Layer 7 of a small transformer language model trained on English Wikipedia (19 layers, counted from 0, width 64). Numbers have three digits each and are written without spaces.
Take only the direct path to the model's output, skipping the later layers: a vector added to the residual stream pushes a token's score in proportion to its dot product with that token's output vector.

Output vectors of the tokens that the questions are about. A number n stands for (n - 500) times 0.0067.
";": 334495239252344178135360625409372452730544729228391664732327406645591269437584079849730842238298488474025452560800278543900782897748300224509858626408406143844757885388758625726412461899361361
"vers": 562455412435401367448511488481372338529599563381431536546544370645382338521564454539560618457470459515429441376512471483543729453666450567395606585457513536592580650548440482606474453655475436
" as": 572423472437529417426521489526370532589538592481482406584630550513436532472432555552573494464593483567470445463466485470542495518482503513452524500469501419469486441467458495523453517458429568
" Giverny": 351504265298360193155339631420405484707536718255404670659287426616580293434577093838719796270303481452050470547784299566863752868754290253512819627432434146818726849400756589702441480869411351
"ed": 440658566558555478384444577442624480493434551437565492487433560543346436522523519571596515543599471449398380595525506416389492528511457385366371627510387614488470561409353461597419492541393596
" honor": 452508447466459316397466547519310427564445561431454431479477355628509481484546520530548536454365483441423425573513422512561686646487458497480575525446484435582504509482456531586424582540417410
" ": 473495562630621583584495404559465487456495419612620426418631508559451557490401574423460343440570472470574506586500546514406437430424580510468545484503526598454455390536411464430503452378545565
"ation": 498541454470562491419555491348495504544517698384438566419414530622557357557434527719581570532588476392394468608613464407588651661530528531451572448381561547448420678517404402553478396592449479
"cent": 446532418565442425362518486384531504563487542395427483584459380599448454415607403537530531423339523415411422453607485517469568476679458273579500642492369531556572426411489396567322450611549483
" debut": 474471486583448381287671472581454542522577516402445450545512389513621370484517519556574651463357515539334430578594419421548558680582507523489497458570362396594604447376519537611490535570372484
" Kong": 432424350379482240479383582480463458590517597419500477578385459622515355453551426694569639297439545666465625450517469592636633608604400298464535477554381418585537618371541643518516477648385381
" born": 491569377510346427337519512531547372645454516421458542442488646526474433511511465500575500419378467502337438518561422440592691603572457437551559505482561461491658740396618574528438663574426462
"over": 330520397500467438477423576389407343669530617538539562526444418518576507546515492536491531468536429598365404466544457369469528678539515387527514514385367526533384658470588608650521535603489390
" or": 547545442464531438488459428528502460569470527522467445460565608470431536573443528556472504470610503513450414394528488462586556500552508407482599500534514464481475444446527449506441462481532575
"ograph": 513390472447540273402416469532446433672519632463549557517484430653411451433566338695614674494469506455433399641678465456446602656699451258593604616429525497611524630420427547630583518667446450
" family": 493554455416498341455524524624472476509488588531541548570525439534678356474524470572449584497325438531411322505480445508627672544587450402498634554491542410537532543402561580480462391538401496
"Description": 460550430412403318406466569440523574386415664413540549519464404473559382492572472617580542463537480385322286619646442561523685659580409371460565469408573359555591515549692515629418482673454432
" дэ": 356491237273341181142356615404383446732543713226410667700334410630587285420568090843707807261311492462044454562795273545911753890755298235496856626434427157811747854392741615703423458891376367
"Lithuania": 406458364448489368410523573523374408591532622411532547635418453525488414502542444644477629427443502518322409511599439565569672610548517408449492551633522432503568523446522526587546375637376489
"idae": 528531413369449299327457441410584485562399681440500604530471513606655428490560389665596617420373592423358338529480449567524748752696323170522604749445528345611593710554606596500382376712511345
"min": 293517473548476469529522513497424447555580550408398500512502522485421548479551438539466442450457388450335362560476488482517592403596447413479418445506486485562428602462517489584550441600419600
" is": 449581376425504396474530386493588514481473578538522471522565536451550384463469513482516552392588551562504466500526507382478569545613525478492587474440501449459454439564443507566483481482396512
" overall": 512476465408467326434557498455462373518537531454502463570490526592457598491581450557537584460440440514418431426537401535443645605592404475357505485483474525647537541396522495636532494539432492

Output weights of attention head 1. The head adds the sum of these rows, row i times number i of z. A number n stands for (n - 500) times 0.0017.
o0: 543532445733210579521396654346340505350567478324380424389506329538538348674612389510675753430660403588652420442609416326353478525437358410498164600554597475715649537693552525740465248650523422
o1: 340461377464276518594484399644686786460428470448547377584543706389395784415593421499559643430429475455372445559479684645676492554420503406765376237435684509405535483322511542614416350314389410
o2: 493450578452505849329291690482533480447440317546359473516313596592606219528546308491475535693676501565492736477349519708586701440323564279492613443463520504541549586556590417243555323628526622
o3: 434464418612429533451645372392463452469686598311528172554719511294586462620451460476459396537443633502589308508475540420579538476505492468541590385581639330616323508506495335617650403314210247
o4: 639509636469462376467350560435701510543402624570560611187264317457409368600451419500596565402594492369578582420470467607566258542500368606496496346325309647730707680479452370570502751592754444
o5: 460268466512598661445301665459614459505561342364456400656587371462406573573388566481459175659410609476610379472537331635440792314757556469522418594557393331454419676358209379381595547288516542
o6: 507400508612386571579396444422608413436594362600532411464737460447408663413625271243555583611497487549570385411448635538609492544623574415518490430556421511474610592453465525637614530369257503
o7: 585658483533528586437291523342483661333480527569378478477440498555569348551601619506307603536319324439649541440499495519917507466322567600465661565543504500777583595538508447481356240617422639
o8: 663575389592576674450386391442351530550567552457530609490617662522496386559437582532540411491522455615500602484508352410391473728748590454533422592517650501567650560612426515369628315486618504
o9: 544561389625351492341488445516508407464530452403462588398502541535433373539510444650584482742695660501665471247339658733200470558484486458492467474599503398379562440471472292370516492448334519
o10: 579422659713589511621431531481370488529443550493505451449334593424410413638613552429429751392697600471456663600555424442442289290609465402423359594500626420510605448492216465586519457636789587
o11: 329508690544324554495473239611651617516456654595622177368577356375428568543365562521511545583460365677524440403405487670597208184686245260573490255385634272529430563633664546759467618210444405
o12: 351514519491491623488359396446803557485552602417631370338607426375578578561262556361475474386506352486431343360621433379620254498398601507475636441289595482626534251639590509760594652677541433
o13: 396256430796547490381543571381234553772735574455542507555247442374480561538398546493482620439462325430383523552560512709365707517483293465511584507402284725604477349405516539606590406775518606
o14: 268500603699526351502402756523460500615685541535604444718531536485505384506684576386619618185406423741486615751384499733553469528236442299670140426432419666466464602657332433476550457768417500
o15: 670425287546475233500331453375673394671382539368538562449366553628733375582668547434731659465393619560435461557524587590472575340470458374409315442367373563752458385344294505611520632678486339
o16: 473637425540375290568518756517420313557441441670787534621548713576450465614517801484681343426671545657455414292363696186372573427585569374448551432326641466563362514424568583618626697282431195
o17: 571528339442613424473497679754560585639552644565582341505520530422460595526538596453520458344255531494504480663674566389616534439512521559591540452431422512363415489423522603258555499502392331
o18: 570584673600429337444394457552466409453574496563641439439516678394472394473614636315725561312540615650613209499407467433493432498474459684574538625588481465555392564481674355558342532571466484
o19: 335554539473484745729563479373232366554333536583639450540478565715475524521732641477373408508218274617565592451407279453417378366514523484550442580488492493407542653501413445507346564432279651
o20: 373553578562494438345306542491661520556398587463912514357548449524457613443552521493451515643617500410382420458615623552727556576559621523427572561280350565539383480450568606378466667694305340
o21: 350454385559422550427347544271506517617617458442671218616304535443377460651548617341495456203525438653484575664564665402542485468403583433388602550462556506554260629719639676608459456641617467
o22: 257404420662611441532392904550530511494664346531205588574384499429549431503537477365748820281223363540625407606563471401433580477375555618623428700516288903588300569572352611620685641631520365
o23: 567767396494448408305488256453467508484492520545587514683508628670620589586328493604371641452399624464673542554542758424463483604586509462617424660484549335518546431443450395291459260810269447
o24: 610537601399584421688668559697565403531604613320478505518462527490648399578404443405626429591537511529548271485696926588509596429385399550522627295542435509418420467749507612662418325763391520
o25: 424737449619482414447401680349460360774335302554564437379265619587606344565532565322495570460403568539376375533367409624427403355645472514484521447504485305626672401296344599507262420786342221
o26: 407454431532678456373610344510566592494441400543613429741975459431448519430526538352507474472376750673580374189402616732620328464516504337336371333645428324525439371435556417501674633175522321
o27: 340520551417603394589442549503748468626439348581512517486483578702297482395460507464610450495606365426535382382343502724604490392436452569489305327303460497697336381256599505584334686567457358
o28: 511453463485395700360505368490406318693490719351510159580350517390442456748637472403488624445384354447606609259455361484519402501420481510548534605483366634393328560503430221446477517587589505
o29: 378415563612453403270478461508641404663563541580495399600524517578344572434503621426450483568462706578384560574384512317610405638381586508327642486638717484648420595587686434637502484389359528
o30: 533543363503456526448569544610415457361668511612590440362528573334406605757373354519598640470693520633516338607670527568476458720717573508534530344523554365434787280584263419417435429246372336
o31: 509314627402573447504547465569335587545494605514603383519468559530455384480535582365374502530367571558562592621449584679411566546602427648422574477532689339578465516424475751473307380402310555

Each question shows a token from some text and the vector z that the head gathered there. A number n stands for (n - 500) times 0.0076.

"0": 543419428443519527393571432513564533557605515525332464493576455547507371511456381572630502496605
Which of these tokens does it push down most? " is"

" an": 469447402566444504410477412523442480546427515574466573566620407537507467513532478490475508453578
Which two tokens does it push up most, strongest first? " honor", " family"

" at": 501439487542439533411525475546464514523407491535406571581537492558520481464431448455492515456531
Which of these tokens does it push up most? "ation"

".": 570473419492478528533545362648483497495522551574499506514586476505467498440467549567541523599540
Which of these tokens does it push up most? " overall"

"er": 456515870501481566356263870383473514280151317306530503487375625314221412337585484430617546717508
Which two tokens does it push up most, strongest first? " or", " "

"cell": 480424301559442550456499531498422383511554573521359604547461498473604388518451421459535538468595
Which of these tokens does it push up most? " debut"

" continued": 515407375603399493502466399607351523554444492539466603598549487505382386454436547554482605502519
Which of these tokens does it push up most? " as"

" a": 458466421527425565497481432526471474514483533638493554535580508460483493490517465534560504468524
Which of these tokens does it push up most? " honor"

"B": 573456455515394469403587456387505475484514653476593528611657536517676488510482410634608401669506
Which two tokens does it push up most, strongest first? "over", " honor"

"\n": 583442367553378522453590413519482469528565614508511536602672514560607483506424425556590435606490
Which of these tokens does it push down most? "idae"

" was": 553544388588406530544514349722556554516456590470362562407625456522427283410613364511461362436590
Which of these tokens does it push up most? "min"

" \"": 636439374598438408499551436522458510536623548660534497567583461632698483538580457550670505413477
Which of these tokens does it push up most? ";"

" year": 514326613548667562423491440541515452507501410369489492487592325429418421520481549634496559588516
Which of these tokens does it push up most? " "

" Department": 507289445573398500424544599400376468485418408621479480669692464488519516649464462429510426385526
Which two tokens does it push up most, strongest first? "vers", " family"

"burn": 199533570459332525529340772134443476229456481620777397479333723431365343507573563474750593366498
Which of these tokens does it push up most? " born"

" $": 488505497438586653491286457606687528538379415654491485464489580499584562537587533558456559486533
Which of these tokens does it push up most? "ed"

" his": 511445411605394423436517504523415574436348492535470571590576503580459514508448463428533617468534
Which of these tokens does it push up most? " is"

" the": 478364270606348546495471451499386474509472473533474543565706534486558458516510476561542507484560
Which of these tokens does it push up most? " honor"

" in": 513433597477559489531522514647522582448433401508425408475507545421381407405473521492475497508503
Which two tokens does it push up most, strongest first? " or", " "

" New": 516409562422413537476608568670551498394541385769441401443570668440395493488393566504574499499615
Which two tokens does it push up most, strongest first? "idae", "vers"

"pa": 681413452530434544391530522387608453600739593536467437598336479662585517641613461453660493361424
Which of these tokens does it push down most? " "

" historian": 547423449546407621492493478683453458440491471594389533528576496500403520480456519563605514500498
Which of these tokens does it push up most? "cent"

" cost": 498379394536400564450409484415440466533430457489528604610557507537516523539563503521508550547528
Which of these tokens does it push down most? " Giverny"

",": 646468391591257453469586354622480332419582586521386390449561452508472416554496451607669412633585
Which of these tokens does it push down most? " born"

" as": 539526447549504543490435381664429565576469514616362577454562457581491424453578399547488389401541
Which two tokens does it push up most, strongest first? "cent", "min"

"9": 578495255530377479430456348526538519609621554529310496384584376586586302553542407632685427528623
Which of these tokens does it push down most? "idae"

" moved": 472381453494376509499417364625439498444368512406410602426555568541434344419475398499424512400547
Which of these tokens does it push up most? " "

"ton": 329460590395547442447434645446357628170292384524629446523438679485351526439483554487570636444581
Which of these tokens does it push down most? "min"

" school": 449331361548406525402484489378394479512411466502566609597694475480569533573548517523439533463568
Which two tokens does it push up most, strongest first? " family", " honor"

"4": 522452480443506477443503419505590598560534436465334479532601426496447336494482395547609525442578
Which two tokens does it push up most, strongest first? "min", " "

" including": 581520425613319561507496361583527414512508674538386371472623480505541464562470408613593463606581
Which of these tokens does it push up most? "min"

" six": 466450476429526556465469391569452554588401475593582498605474521569504426459527580518564576344556
Which of these tokens does it push up most? "over"

" received": 481493443502411516478473383614492525438415539419443612471581605592468445463476445522438506449549
Which of these tokens does it push up most? " "

"ed": 569310499572410505566515322694476404657508322320556712497494490473393518482483343481523910554427
Which of these tokens does it push down most? " Kong"

"2": 534353452437487518364583428449513376458571517476394503437523426491514381420358363541553554450556
Which of these tokens does it push down most? " is"

" completed": 536441440568532447439521419530429525572401452518462525514496507513464426525395455595496527548486
Which of these tokens does it push up most? "Description"

" ": 573454431439532521546577294712558472406458560596430529418581505556568477487494481497537416432660
Which of these tokens does it push up most? " Kong"

"3": 544502241514472415464469407416485573679571576578412457418563481570620350589534439674635531496564
Which of these tokens does it push down most? "idae"

" class": 599464463524655500509609388589507653614445367544439543500435438437424452516429498558415550600599
Which of these tokens does it push up most? "Description"

" The": 455395482521371531459484601336428476422387482568568491600622567495461517539538507506577546480524
Which of these tokens does it push up most? " family"